Layer 11 of a small transformer language model trained on English Wikipedia (16 layers, counted from 0, width 96).
A neuron's activation on a vector x is GELU(weights . x), where the dot is the dot product.
The model reads these tokens: " ad" "d" "ing" " the" " " "23" " st" "ory" " to" "w" "er" " as" " it" " r" "u" "in" "ed" " the" " res" "ort" " at" "m" "os" "p" "he" "re" " of" " the"

The vector x that enters this layer's MLP at each token. A number n stands for (n - 500) times 0.01.
0 " ad": 437 331 668 446 278 557 485 416 432 596 613 458 723 557 309 504 227 534 424 584 375 505 440 478 459 462 541 501 471 395 545 563 444 570 424 378 557 590 499 628 423 315 531 362 628 678 483 464 525 491 559 692 286 529 464 642 650 560 620 375 557 371 517 548 494 390 541 628 230 621 447 634 526 472 386 590 656 554 428 557 607 531 400 619 565 554 294 383 425 555 762 518 679 397 510 360
1 "d": 514 351 531 426 338 654 495 514 484 406 503 601 484 475 393 502 268 479 316 504 502 572 406 494 558 367 463 478 549 339 500 569 371 695 510 276 604 626 485 513 643 466 535 375 690 635 565 570 452 537 634 660 303 534 419 620 570 565 473 297 481 279 455 690 547 451 498 525 171 541 465 605 436 465 390 739 614 633 669 351 480 399 463 639 489 485 551 506 477 738 666 518 544 538 561 262
2 "ing": 411 445 538 339 414 472 476 628 468 642 661 560 552 416 410 516 272 628 408 468 343 595 494 579 416 486 534 533 433 433 469 607 373 355 394 400 600 503 525 571 490 513 358 416 566 662 512 555 447 563 557 607 317 471 603 516 701 430 517 226 447 486 513 663 495 428 423 565 370 540 442 604 452 582 379 608 580 474 411 522 552 494 399 641 509 402 426 370 595 481 975 519 681 301 513 614
3 " the": 403 522 541 236 351 476 526 611 479 724 595 531 587 474 317 573 246 736 387 545 347 510 474 583 424 511 493 519 511 327 539 617 395 323 315 395 535 600 522 598 474 459 344 396 571 710 470 619 473 619 553 581 461 426 559 519 728 440 481 283 424 470 439 648 502 419 411 547 359 587 430 580 477 664 464 582 605 484 411 535 624 506 436 669 491 450 400 400 497 430 850 471 660 368 518 515
4 " ": 493 462 597 569 345 439 479 667 364 520 576 532 630 611 449 539 303 643 458 522 345 556 367 355 492 496 467 483 472 354 410 539 318 448 399 475 468 531 467 473 380 515 339 210 565 727 638 537 500 791 611 557 382 497 656 595 547 587 360 349 501 386 522 570 492 453 325 539 492 596 501 550 517 665 416 557 556 450 440 546 686 573 319 656 480 536 297 550 610 492 855 596 473 379 399 511
5 "23": 412 507 560 462 377 595 549 569 421 607 566 555 564 545 430 344 284 500 387 633 401 612 438 573 438 553 516 533 604 485 355 507 476 570 374 323 446 596 485 498 490 369 298 61 769 753 479 630 476 665 580 732 461 522 633 445 509 368 475 266 471 417 577 550 483 272 354 555 458 625 448 511 490 652 332 592 478 536 645 516 780 576 440 477 542 432 453 543 668 452 832 399 499 435 363 487
6 " st": 662 439 403 429 306 536 538 603 438 836 587 502 736 657 396 607 268 482 428 558 242 505 443 608 506 492 490 482 554 412 606 568 251 605 394 409 488 551 421 553 447 560 417 378 544 590 484 384 410 607 694 581 348 430 475 469 571 497 492 451 452 425 447 525 527 341 505 556 469 552 337 558 464 496 443 501 588 578 690 437 608 464 429 567 643 580 345 459 551 557 928 439 507 392 345 441
7 "ory": 379 395 532 454 351 585 472 576 484 687 586 653 576 463 529 502 228 675 292 514 437 568 444 451 309 486 503 585 404 431 416 736 508 517 536 294 647 551 462 445 358 505 439 475 514 572 459 565 341 674 609 651 377 554 592 540 533 503 328 370 592 551 562 564 546 437 478 712 374 362 459 564 406 527 424 571 501 657 448 440 598 474 325 576 575 387 493 443 706 615 835 327 633 274 411 317
8 " to": 470 443 527 317 380 500 460 508 365 739 668 707 627 585 498 518 401 608 375 463 290 469 513 659 356 546 547 460 318 435 536 595 398 419 250 425 599 570 568 473 474 578 484 299 414 756 495 510 408 450 579 685 327 398 463 313 514 608 376 331 499 428 667 500 545 337 468 512 429 615 437 524 421 499 483 595 645 512 577 721 665 644 362 696 524 563 589 388 565 464 836 429 429 379 369 586
9 "w": 299 505 505 504 430 480 509 452 552 551 746 670 536 621 518 512 254 424 373 523 466 566 489 570 428 529 490 520 408 432 354 702 371 483 519 408 547 539 537 606 331 584 282 412 495 548 582 622 317 628 599 573 397 308 636 557 660 389 366 284 584 401 501 524 590 327 343 508 487 631 427 508 344 566 547 510 520 465 738 471 688 656 520 496 582 408 513 478 572 579 863 468 469 255 498 468
10 "er": 399 460 529 572 464 567 407 571 551 676 810 643 564 380 426 557 309 594 482 541 383 567 542 514 296 411 577 552 463 481 314 580 434 359 430 431 683 450 542 465 331 619 435 444 564 540 549 513 306 681 574 539 350 469 612 587 572 403 425 276 481 551 645 571 521 331 445 557 392 546 499 449 322 560 385 567 485 538 679 593 582 454 396 561 565 347 490 380 679 520 899 397 668 276 453 315
11 " as": 428 426 540 385 408 466 565 572 359 632 715 505 560 533 499 585 125 718 413 550 389 380 368 594 329 527 582 545 337 519 449 490 292 432 320 416 584 544 552 613 539 575 403 288 538 595 551 562 521 482 565 586 313 443 450 508 673 400 472 338 468 539 455 411 531 347 381 545 485 632 550 539 517 601 390 644 560 596 626 628 417 529 376 742 579 382 532 340 735 509 798 474 610 383 478 530
12 " it": 580 403 463 456 255 701 366 600 470 766 643 593 666 451 504 632 338 551 380 589 290 603 349 503 250 606 558 451 407 383 545 650 339 649 305 503 653 533 462 548 472 439 494 229 681 531 488 607 444 573 681 523 416 500 475 424 633 482 439 401 369 512 499 485 594 411 468 527 355 532 399 632 493 651 463 511 612 431 577 429 510 481 342 698 642 387 448 425 637 411 831 416 472 321 596 439
13 " r": 515 500 540 478 315 448 560 507 436 514 522 596 583 611 420 512 350 609 399 526 279 458 412 550 369 474 568 465 429 383 521 544 259 443 488 528 526 745 430 542 480 454 410 389 487 588 450 550 433 430 531 616 435 499 594 593 752 479 495 282 571 439 476 508 478 352 497 570 373 716 396 551 447 503 492 739 415 743 556 399 534 655 418 614 577 507 330 406 518 574 923 588 392 310 480 441
14 "u": 529 269 493 563 398 482 480 526 479 394 693 469 693 542 418 410 200 447 273 526 618 590 414 431 335 544 405 380 435 395 587 733 388 473 430 489 495 607 546 574 481 535 498 451 537 629 649 519 270 578 614 591 309 403 568 549 457 557 475 372 466 371 602 592 744 534 457 721 328 604 301 641 475 423 507 558 421 513 640 516 669 644 518 499 408 356 455 569 718 605 658 599 484 551 445 298
15 "in": 364 495 622 404 492 632 616 504 586 521 693 649 584 469 373 375 303 504 282 435 488 575 501 505 249 501 594 467 495 570 342 720 468 554 493 443 627 572 531 423 344 563 452 378 493 628 517 514 342 537 508 665 274 571 579 545 537 518 375 376 373 545 547 710 518 281 439 639 499 508 427 488 294 535 448 528 430 595 627 482 510 527 356 657 508 297 500 428 760 489 849 504 675 333 447 325
16 "ed": 334 470 461 450 442 638 526 616 423 565 731 480 609 549 570 514 367 550 374 584 407 518 539 535 377 362 516 527 444 555 405 622 376 477 409 442 535 473 626 456 502 526 361 446 523 773 540 631 350 496 436 646 297 425 599 524 654 432 407 311 410 419 586 760 525 390 386 494 310 570 447 510 381 488 409 593 624 496 567 481 441 499 366 685 546 519 566 476 697 613 887 296 600 270 387 501
17 " the": 397 517 527 252 328 482 536 624 472 760 575 531 584 496 333 558 225 723 391 579 334 475 478 571 396 502 492 527 503 337 538 602 403 339 292 368 557 616 520 581 492 455 352 404 555 728 469 630 447 634 561 593 449 423 543 530 745 439 497 297 441 462 445 646 489 441 410 530 369 574 448 572 462 672 493 559 590 490 453 530 632 484 432 642 513 490 424 400 485 430 846 449 642 395 484 489
18 " res": 221 486 563 495 332 460 489 508 369 590 730 491 830 546 502 587 308 623 437 528 329 403 296 603 402 396 571 481 459 429 534 532 380 522 484 458 461 593 520 651 320 456 346 124 533 617 493 447 455 576 631 501 485 445 717 645 522 495 427 391 594 503 468 360 575 434 417 565 451 617 488 690 471 499 493 502 637 593 669 712 595 503 352 689 574 521 345 535 518 568 774 564 434 300 399 312
19 "ort": 436 477 524 399 403 667 490 484 595 590 613 699 534 360 467 495 241 422 349 644 289 654 482 450 408 457 598 434 614 360 377 626 524 479 562 525 534 557 472 379 416 599 439 439 615 450 630 537 375 596 648 671 385 499 478 667 638 470 412 416 442 444 339 488 531 402 439 669 343 391 345 521 336 556 250 574 460 720 350 467 663 632 426 592 516 483 462 468 598 688 764 519 654 437 533 191
20 " at": 505 510 539 341 361 530 583 436 408 633 677 506 550 482 597 318 234 726 424 482 308 514 436 575 322 430 519 532 430 510 496 696 328 546 311 398 555 546 514 486 626 569 392 429 527 725 389 555 429 550 600 644 286 482 419 498 663 570 471 335 566 486 526 627 462 338 406 583 475 581 430 512 432 422 413 486 572 463 566 595 569 581 459 689 407 658 507 431 572 534 912 424 505 360 393 488
21 "m": 397 480 419 401 385 460 527 419 530 674 670 539 707 570 453 523 390 523 354 582 449 493 363 622 418 436 407 457 416 382 365 598 567 358 441 352 514 519 419 557 477 600 379 303 628 514 790 524 280 645 502 628 315 449 664 563 640 462 523 386 488 430 458 539 485 438 359 645 413 506 293 545 388 547 463 522 628 627 582 585 653 446 678 731 624 568 468 641 497 507 749 464 657 264 441 169
22 "os": 453 487 571 469 502 614 511 456 545 663 739 561 535 465 477 631 214 635 393 491 367 435 513 327 599 282 653 559 372 437 280 654 489 410 365 391 622 548 436 531 398 628 438 361 592 508 699 601 406 425 606 423 426 433 531 543 585 459 370 404 435 529 567 448 517 350 446 602 476 531 413 384 304 676 442 490 418 795 610 695 546 556 417 660 553 479 443 346 580 601 783 459 569 339 600 332
23 "p": 467 602 598 409 402 534 391 532 352 561 623 371 511 394 387 352 388 536 530 419 581 688 621 423 467 495 597 429 478 597 428 629 391 424 436 458 596 744 451 591 389 584 226 521 725 432 573 507 458 639 600 683 404 406 371 395 736 320 330 489 409 499 487 531 574 536 347 444 468 611 313 429 421 669 393 608 503 796 571 347 633 626 318 715 502 476 508 327 543 612 715 589 453 500 447 269
24 "he": 670 466 462 298 317 518 410 531 396 695 773 643 626 469 484 240 364 543 536 560 455 701 519 543 333 331 599 392 453 434 592 683 552 737 528 426 369 611 457 622 471 388 435 425 591 610 504 591 400 626 387 540 439 364 479 471 468 395 372 288 314 521 558 738 608 491 345 503 280 547 461 411 395 626 436 538 429 601 634 602 529 781 445 675 448 473 694 366 622 509 692 445 440 518 465 327
25 "re": 355 365 609 457 452 573 404 441 487 648 714 664 539 438 532 482 341 704 404 539 460 626 534 577 327 379 644 437 524 427 429 590 601 462 471 415 522 619 544 501 362 532 494 489 540 609 561 602 422 594 404 489 353 443 576 548 592 439 426 268 462 558 573 690 530 384 367 512 421 503 424 425 390 538 454 623 502 616 631 569 323 478 429 559 584 249 482 344 697 547 941 289 552 268 463 469
26 " of": 414 509 584 306 337 491 534 504 412 669 694 580 589 499 533 398 172 634 414 462 368 479 452 638 392 478 570 501 417 523 452 564 324 465 341 415 609 605 562 503 575 502 324 426 476 802 580 548 390 407 490 569 279 439 530 416 693 532 488 292 463 521 448 674 526 479 411 520 527 556 499 585 465 489 484 503 547 480 508 574 553 598 438 676 506 485 472 505 656 524 895 356 571 403 339 455
27 " the": 392 520 521 241 349 470 542 603 486 760 568 528 569 458 369 554 203 704 390 575 335 442 458 576 393 505 520 514 506 344 503 578 405 361 284 360 575 628 509 576 520 468 358 410 560 728 498 626 443 639 559 595 438 411 535 547 774 450 497 301 447 464 448 666 498 422 413 516 388 586 448 567 461 679 491 552 564 506 454 554 621 488 442 633 503 479 414 413 473 437 844 443 651 415 478 490

Each question shows the input weights of one neuron of the MLP. A number n stands for (n - 500) times 0.0017.

n39: 613 569 821 483 531 582 760 428 528 504 637 418 376 539 585 642 749 580 345 514 498 395 583 689 534 229 583 472 295 464 373 453 520 521 352 607 464 253 452 624 386 472 365 364 578 518 385 298 586 654 457 500 559 368 495 485 493 438 414 642 607 401 442 352 442 416 577 468 514 513 576 820 529 303 544 511 420 563 342 684 497 484 405 648 614 334 423 434 359 530 349 308 566 663 608 373
On which token does it fire most, and how strongly? 18 " res", at about 2.9

n35: 479 335 668 707 410 456 683 541 417 464 502 533 423 302 391 626 509 445 497 547 585 315 614 515 353 440 396 345 616 415 384 579 502 529 386 606 512 221 425 703 445 534 602 615 575 533 518 267 352 614 497 435 468 594 427 672 539 653 483 564 349 709 606 362 446 426 572 293 274 619 491 532 619 510 488 617 521 505 556 370 395 547 533 651 735 784 421 533 545 688 398 770 443 651 456 489
On which two tokens does it fire most, strongest first? 1 "d", 0 " ad"

n194: 448 636 462 368 441 578 513 504 609 338 475 616 585 509 473 699 586 449 423 483 653 346 598 581 396 472 579 511 494 722 600 401 423 440 560 670 644 394 583 443 483 474 424 629 661 540 473 440 399 401 494 671 338 605 402 484 554 475 514 478 504 580 498 466 650 414 474 594 472 624 503 528 422 462 571 702 551 350 589 508 495 410 416 646 798 243 588 444 482 383 380 818 570 470 578 601
It fires most on token 15 "in"

n34: 618 574 527 626 672 396 336 642 473 466 569 632 610 536 565 542 587 645 512 469 638 427 489 581 678 520 468 659 643 418 841 452 523 350 495 404 613 652 467 550 511 585 475 441 644 438 596 434 582 488 464 662 469 489 676 410 409 674 447 654 459 494 362 289 368 494 534 520 487 442 440 567 734 342 576 403 470 568 404 551 327 424 426 447 418 370 224 463 329 662 367 721 378 181 296 463
It fires most on token 18 " res"

n239: 525 613 393 314 625 685 367 475 692 449 423 736 694 347 418 459 594 647 561 494 567 474 569 489 493 631 480 407 507 556 354 537 554 535 471 267 824 542 605 579 416 381 561 506 499 577 342 465 366 463 586 661 497 663 506 579 352 610 609 737 526 420 322 673 660 322 436 443 430 547 553 413 663 426 631 770 429 255 462 518 366 583 692 255 508 204 473 274 598 531 367 411 435 471 591 511
Its three highest activations, in order, are on tokens 15 "in", 25 "re", 1 "d"

n156: 427 553 335 424 583 335 374 386 549 557 397 557 393 559 300 343 408 472 701 339 439 524 628 560 579 521 444 624 489 455 326 503 403 647 458 481 501 449 583 422 507 618 532 608 500 558 592 544 465 340 456 588 511 696 566 711 286 476 617 470 443 419 400 582 231 488 440 648 436 359 836 444 573 561 529 511 433 529 434 432 414 249 346 428 624 550 723 410 443 387 759 678 441 407 560 582
It fires most on token 2 "ing"

n36: 610 382 652 648 555 395 494 467 333 482 540 468 411 383 786 532 628 523 397 473 251 454 647 607 502 542 619 456 354 694 576 658 492 645 765 340 570 653 435 601 182 443 516 586 470 546 425 663 578 481 511 397 541 507 424 365 441 527 458 330 598 520 589 411 545 455 678 328 533 675 691 517 517 558 455 487 505 437 517 445 509 460 404 515 400 310 611 500 504 727 465 431 448 261 422 496
On which two tokens does it fire most, strongest first? 25 "re", 7 "ory"

n193: 275 545 346 519 568 533 386 303 626 374 495 467 498 230 531 711 535 401 556 434 551 439 408 476 559 593 540 433 427 275 409 386 321 530 636 583 562 534 351 457 525 583 451 629 488 383 764 461 565 492 650 638 495 357 488 690 109 410 233 578 519 461 392 665 555 654 520 418 481 481 669 419 388 538 674 432 554 508 507 565 629 690 598 517 539 394 532 367 508 451 592 590 578 520 422 597
On which token does it fire most, and how strongly? 9 "w", at about 2.2

n157: 617 451 346 685 614 520 815 422 529 547 557 531 448 501 797 640 528 555 709 452 382 441 531 377 505 417 378 420 522 363 631 492 537 450 646 557 408 449 526 392 440 763 416 497 316 484 370 429 647 667 554 354 666 358 609 548 413 555 528 638 543 515 455 479 531 545 658 730 289 381 445 497 447 433 390 602 443 580 522 539 373 440 423 368 536 347 212 595 529 639 528 414 688 294 511 550
On which token does it fire most, and how strongly? 7 "ory", at about 1.6

n209: 481 620 671 410 562 345 234 461 382 292 540 522 574 584 754 458 442 530 296 657 442 427 382 571 604 671 373 495 461 621 352 383 474 552 638 431 654 316 393 534 551 488 460 723 679 506 571 475 564 531 557 396 392 311 563 644 417 602 330 494 604 448 522 405 411 705 250 613 416 437 383 613 432 557 648 386 479 480 435 583 287 737 527 214 525 547 353 318 499 492 450 354 674 457 540 504
On which two tokens does it fire most, strongest first? 9 "w", 7 "ory"

n16: 457 508 519 439 446 565 500 621 727 578 614 414 503 598 731 609 435 576 446 610 622 319 568 399 617 456 632 487 238 595 672 276 635 406 281 526 357 784 240 509 476 601 330 509 283 622 463 578 516 621 498 491 513 457 785 575 367 534 560 639 559 523 550 400 507 456 340 642 381 380 383 498 277 407 592 524 470 371 658 574 477 433 687 304 336 404 618 562 225 568 302 512 355 419 452 601
It fires most on token 18 " res"

n234: 553 572 637 696 387 566 598 608 579 572 505 475 654 346 477 458 446 488 630 409 582 524 622 596 412 253 414 699 491 376 375 247 482 648 542 699 463 549 619 464 426 443 671 578 597 336 508 452 436 505 401 336 487 640 472 527 555 520 521 332 569 429 522 334 696 487 310 408 572 568 524 509 540 463 415 359 546 369 553 340 581 398 408 619 510 267 707 387 533 442 666 474 468 577 418 541
On which two tokens does it fire most, strongest first? 10 "er", 25 "re"

n242: 594 599 370 670 424 475 461 638 640 569 661 651 650 437 378 490 391 577 530 524 439 337 524 441 551 651 498 377 351 408 540 240 579 563 555 538 555 759 542 655 593 423 694 773 404 326 619 238 535 571 581 446 321 303 506 617 522 439 552 655 568 580 422 378 551 487 406 411 571 628 633 448 323 507 784 564 379 338 392 388 405 575 743 397 563 484 446 567 528 552 684 364 564 454 387 603
Its three highest activations, in order, are on tokens 6 " st", 9 "w", 13 " r"

n112: 361 495 442 403 526 550 487 643 670 468 495 572 574 415 333 662 558 598 351 731 415 555 527 553 679 605 554 527 645 339 628 547 419 369 519 330 349 444 585 485 305 417 533 488 708 438 329 489 604 671 474 493 594 591 782 457 598 499 643 361 443 421 468 593 380 401 572 553 470 486 563 595 490 326 531 374 815 366 361 557 446 505 438 620 694 383 418 610 368 394 373 462 515 494 372 624
It fires most on token 3 " the"

n56: 611 480 524 560 473 645 573 589 541 553 562 415 646 559 560 492 510 469 449 463 417 410 451 404 458 509 402 397 573 604 382 523 597 279 560 385 408 648 524 762 548 535 529 687 270 498 613 225 565 314 347 646 340 563 369 441 620 473 627 517 480 441 419 423 589 309 362 440 410 459 250 395 458 464 723 689 515 599 431 396 435 555 638 502 562 512 767 413 624 550 512 489 416 467 660 627
It fires most on token 13 " r"

n5: 604 564 521 609 551 845 475 554 464 475 372 386 463 548 552 358 441 440 543 672 597 502 621 658 556 550 413 252 490 503 633 693 518 607 340 463 403 355 598 714 679 391 427 432 677 261 522 512 309 522 407 487 436 649 534 384 578 619 550 465 483 453 417 449 498 591 574 410 522 463 481 215 504 399 474 473 661 483 521 624 339 476 496 709 460 380 629 630 717 516 423 724 457 437 477 568
On which two tokens does it fire most, strongest first? 24 "he", 12 " it"

n125: 474 466 476 423 604 416 456 799 669 423 428 363 498 535 485 543 620 547 686 210 301 454 706 531 509 251 506 618 597 382 528 509 529 620 512 580 426 491 318 452 562 683 482 495 327 496 326 447 411 468 376 586 527 387 553 455 494 387 532 449 540 571 371 621 535 504 308 573 648 305 441 701 487 471 381 520 535 491 569 437 568 506 491 589 438 585 283 393 535 275 320 688 641 387 522 548
It fires most on token 2 "ing"

n170: 416 487 359 450 526 451 425 536 425 530 361 608 399 508 432 484 469 552 602 508 506 702 356 419 453 646 510 438 660 510 423 405 408 453 547 415 720 564 736 810 684 373 509 541 532 670 593 456 598 561 566 663 562 396 374 553 463 504 402 429 550 314 720 408 528 481 513 671 572 369 316 501 597 496 619 423 589 402 373 471 445 495 329 187 306 385 505 509 322 331 280 507 702 572 620 608
It fires most on token 27 " the"

n44: 600 500 269 354 601 570 576 441 660 511 435 449 496 615 508 449 788 365 276 461 665 675 763 582 770 386 542 511 453 537 460 488 446 625 579 507 551 494 674 444 656 383 570 540 212 505 590 628 333 657 340 676 441 523 387 318 566 592 480 142 391 570 446 471 440 315 475 614 584 551 436 430 784 400 552 344 338 393 482 473 426 443 458 482 385 374 652 502 399 537 681 513 356 356 456 510
Its three highest activations, in order, are on tokens 16 "ed", 15 "in", 24 "he"

n114: 613 598 585 574 683 169 756 287 376 668 364 396 484 548 351 425 647 445 537 537 529 652 339 433 421 465 534 302 576 464 387 392 351 524 544 508 449 584 584 496 490 452 581 428 291 457 453 436 574 475 339 475 589 457 637 431 526 643 529 473 388 634 440 469 570 439 409 489 490 743 375 496 730 666 427 622 426 531 411 556 452 616 426 200 573 502 506 671 535 745 441 395 549 344 462 572
On which token does it fire most, and how strongly? 13 " r", at about 1.7

n109: 386 641 380 399 614 659 542 471 746 478 312 397 575 754 464 435 369 500 578 572 474 491 695 375 559 532 410 340 404 573 628 453 633 554 642 630 418 552 648 488 474 350 425 466 400 501 292 532 506 592 480 384 290 519 584 464 579 628 418 416 449 623 436 469 514 454 622 351 431 332 681 529 219 357 628 608 367 499 476 466 503 709 431 490 511 526 578 456 482 435 667 692 504 656 422 544
Its three highest activations, in order, are on tokens 15 "in", 24 "he", 13 " r"

n163: 389 443 619 374 569 596 682 396 380 494 396 591 602 444 622 594 534 578 416 620 419 621 647 513 732 390 318 485 748 687 470 497 568 476 591 529 508 98 614 572 480 478 475 498 372 439 430 599 390 608 517 611 391 580 572 354 530 549 595 574 364 279 667 625 602 398 726 240 417 405 491 467 512 398 654 379 447 426 530 482 649 493 642 446 499 470 477 419 517 741 626 635 425 461 529 598
On which two tokens does it fire most, strongest first? 16 "ed", 9 "w"

n78: 586 322 556 467 511 378 556 606 619 356 556 529 270 443 529 362 472 379 487 435 526 673 574 457 366 503 712 547 233 378 798 469 727 618 473 376 583 513 308 523 399 350 580 746 647 413 423 510 495 707 491 385 561 483 494 572 536 467 488 647 513 506 465 392 637 411 460 635 545 563 514 285 676 548 510 490 637 653 534 434 267 431 451 487 561 586 464 654 422 434 573 304 485 627 465 502
It fires most on token 24 "he"

n178: 306 373 410 583 509 683 376 317 481 450 442 530 289 498 549 525 627 352 564 466 256 546 475 389 519 564 324 491 478 444 553 710 388 433 532 422 516 655 511 493 570 503 551 500 486 453 581 522 423 610 373 572 448 608 328 489 393 692 591 487 280 450 588 504 399 378 653 504 528 534 464 666 484 719 718 456 687 406 454 409 611 407 510 347 519 401 286 566 608 283 445 568 530 457 595 563
It fires most on token 12 " it"

n237: 467 545 531 402 458 682 400 408 392 527 408 537 491 484 484 522 602 684 591 459 392 456 363 479 623 554 325 538 689 410 360 398 558 688 535 591 316 510 616 639 444 454 335 369 525 279 452 550 465 455 557 397 720 471 365 568 485 552 416 540 542 495 684 604 568 532 457 510 576 619 503 513 476 391 658 571 642 526 422 548 477 269 541 407 459 526 466 569 634 219 537 372 322 324 509 561
It fires most on token 18 " res"

n116: 548 450 518 392 580 284 527 745 686 640 426 428 481 614 546 549 435 414 537 468 560 350 393 502 481 583 675 448 419 602 509 565 428 558 517 582 577 610 647 642 424 439 532 436 369 410 414 455 421 480 361 304 379 309 495 556 321 405 437 506 575 590 400 579 422 430 204 299 433 686 669 456 379 362 759 590 450 549 492 423 337 557 500 541 499 477 698 462 466 745 534 364 561 605 675 594
Its three highest activations, in order, are on tokens 11 " as", 24 "he", 9 "w"

n50: 700 636 410 318 463 585 413 568 545 652 585 423 565 572 378 374 506 380 536 393 649 331 286 597 665 475 270 318 555 574 573 223 653 619 847 509 689 436 465 372 541 508 606 714 598 471 548 449 494 670 536 443 542 442 487 298 659 485 573 455 663 576 401 531 624 594 434 567 638 650 366 654 495 368 514 514 413 512 566 502 485 423 584 491 487 399 394 523 448 454 600 378 554 656 474 378
It fires most on token 6 " st"

n123: 439 279 522 474 680 513 567 480 604 162 447 771 438 429 418 355 637 498 488 440 677 555 765 522 448 445 443 746 552 340 612 624 399 658 457 582 439 512 587 338 647 598 646 399 411 563 576 481 281 421 494 496 383 602 497 605 321 399 231 603 670 532 521 476 459 425 539 557 526 546 572 423 484 459 731 427 372 428 569 542 349 603 412 483 362 184 574 539 523 586 475 587 561 491 618 567
It fires most on token 15 "in"

n61: 305 445 652 599 484 353 480 645 492 540 486 435 403 465 290 543 358 522 416 459 637 485 520 491 569 625 313 315 679 268 564 506 533 619 735 585 305 340 629 767 376 299 773 531 288 657 562 508 600 453 449 614 434 602 427 637 448 589 555 446 637 724 589 570 489 551 569 392 495 450 445 577 523 395 594 351 472 482 589 266 411 482 575 386 609 385 765 339 567 507 633 570 474 568 324 307
It fires most on token 14 "u"

n229: 721 512 547 698 658 347 623 566 554 338 589 556 612 478 574 471 417 398 470 525 343 721 476 476 636 670 532 485 396 520 360 704 347 566 424 462 534 299 526 392 518 493 428 387 586 515 377 472 417 302 455 526 498 615 477 532 339 785 669 463 477 373 536 498 581 552 584 467 521 302 429 281 555 549 625 385 538 426 496 488 343 496 408 549 427 694 724 580 392 463 770 486 472 537 536 633
On which token does it fire most, and how strongly? 20 " at", at about 2.6

n60: 377 582 554 535 491 740 583 428 514 624 418 502 567 525 501 597 524 461 455 586 735 324 413 395 438 481 613 427 563 705 654 501 412 451 679 543 315 258 597 492 274 271 581 525 491 539 505 410 494 605 629 463 450 696 775 524 520 443 617 569 465 397 208 739 520 744 493 459 606 379 424 358 462 507 488 573 429 380 409 651 328 483 578 578 792 552 485 457 629 417 409 512 533 344 524 287
It fires most on token 21 "m"

n47: 446 519 512 537 316 434 545 380 515 551 375 538 314 530 518 439 443 510 527 650 451 418 592 645 275 415 501 440 503 669 344 471 572 522 447 508 497 357 694 306 399 546 241 775 558 594 580 566 388 546 544 383 312 440 513 532 227 543 492 576 637 455 398 305 556 483 450 447 347 425 346 484 809 585 630 355 270 540 711 483 568 419 545 468 616 431 585 477 589 659 401 455 256 807 421 638
On which two tokens does it fire most, strongest first? 14 "u", 9 "w"

n219: 612 345 564 674 761 640 276 342 500 445 314 624 496 265 414 534 458 594 575 604 551 339 410 528 613 581 457 349 525 619 469 496 646 368 407 696 572 613 491 350 365 572 439 453 562 444 540 471 313 562 399 479 420 544 463 525 683 555 569 520 388 422 467 198 229 355 449 545 515 448 543 433 506 556 418 557 409 370 534 380 436 396 593 253 611 319 629 449 648 270 562 468 394 330 544 423
It fires most on token 10 "er"

n255: 503 556 383 331 332 542 474 731 536 509 687 728 521 475 457 355 545 550 449 425 454 299 550 718 639 453 361 551 693 475 625 731 610 462 513 462 354 520 364 479 560 371 636 586 482 548 419 434 452 432 288 461 410 531 447 477 644 632 674 306 673 388 462 518 442 760 523 306 444 482 594 516 512 367 476 405 517 517 379 654 597 576 523 308 367 633 334 809 478 706 405 399 368 466 489 441
On which token does it fire most, and how strongly? 26 " of", at about 1.9

n226: 521 581 609 511 518 546 377 470 466 555 530 358 506 492 645 622 580 813 659 624 476 305 521 479 485 362 530 582 454 730 571 277 604 380 336 480 515 339 436 518 511 537 560 479 235 233 457 389 600 573 559 461 345 514 529 571 570 477 581 495 448 368 570 353 636 482 511 561 362 402 480 550 404 303 633 699 615 479 702 617 447 371 532 531 581 526 534 439 391 521 536 474 568 331 411 577
It fires most on token 11 " as"

n148: 500 503 615 426 529 520 619 797 575 623 638 720 618 399 460 389 613 584 594 402 806 427 374 325 478 570 548 637 319 380 443 321 558 496 544 276 478 529 594 459 443 635 424 558 449 675 413 619 559 479 431 360 398 527 484 348 491 507 648 691 500 389 621 377 460 506 546 444 459 406 500 538 699 661 578 588 533 409 350 486 385 448 411 553 440 712 425 526 264 606 319 568 657 327 646 568
It fires most on token 3 " the"

n24: 411 732 493 532 339 583 461 376 518 492 529 529 506 477 421 570 503 542 593 287 659 232 573 467 556 410 395 535 632 689 276 541 575 470 407 613 555 594 448 618 523 551 583 507 479 483 348 611 293 381 366 519 539 513 386 439 442 719 587 553 492 448 500 437 488 449 371 255 705 405 606 566 599 479 517 429 562 320 536 580 543 508 584 534 557 395 448 532 383 518 700 392 409 547 455 461
On which token does it fire most, and how strongly? 26 " of", at about 1.3

n230: 449 567 419 565 697 489 486 474 428 372 496 379 704 593 645 596 518 221 671 669 474 488 466 332 508 397 401 839 222 354 368 720 605 639 507 503 357 252 677 308 403 411 451 422 587 532 558 518 548 692 572 409 583 566 697 361 587 597 602 554 303 573 510 487 367 718 512 287 501 546 502 540 644 477 520 511 535 387 585 600 482 281 373 495 446 657 629 460 490 588 651 535 581 553 645 449
It fires most on token 4 " "

n0: 557 552 534 474 703 564 419 502 586 467 640 490 371 500 356 604 222 366 628 368 493 611 401 439 242 419 380 627 521 629 385 227 397 398 615 555 424 589 562 475 601 600 415 423 458 522 541 409 595 432 474 431 507 390 425 588 719 655 403 692 423 662 496 541 334 511 291 494 601 392 529 557 317 499 695 529 544 442 446 474 520 297 492 417 610 411 423 525 511 577 654 706 570 576 533 664
It fires most on token 11 " as"

n14: 529 621 596 640 151 690 353 435 618 399 493 590 386 455 488 625 502 451 615 491 462 290 446 533 597 425 556 602 534 516 353 452 726 630 618 601 607 392 675 537 393 557 529 440 386 475 452 552 470 518 227 496 330 483 597 655 499 416 630 553 464 459 533 381 304 518 485 793 293 452 608 608 538 723 563 577 453 606 369 530 428 449 543 639 288 396 575 513 663 586 303 543 231 478 544 359
It fires most on token 19 "ort"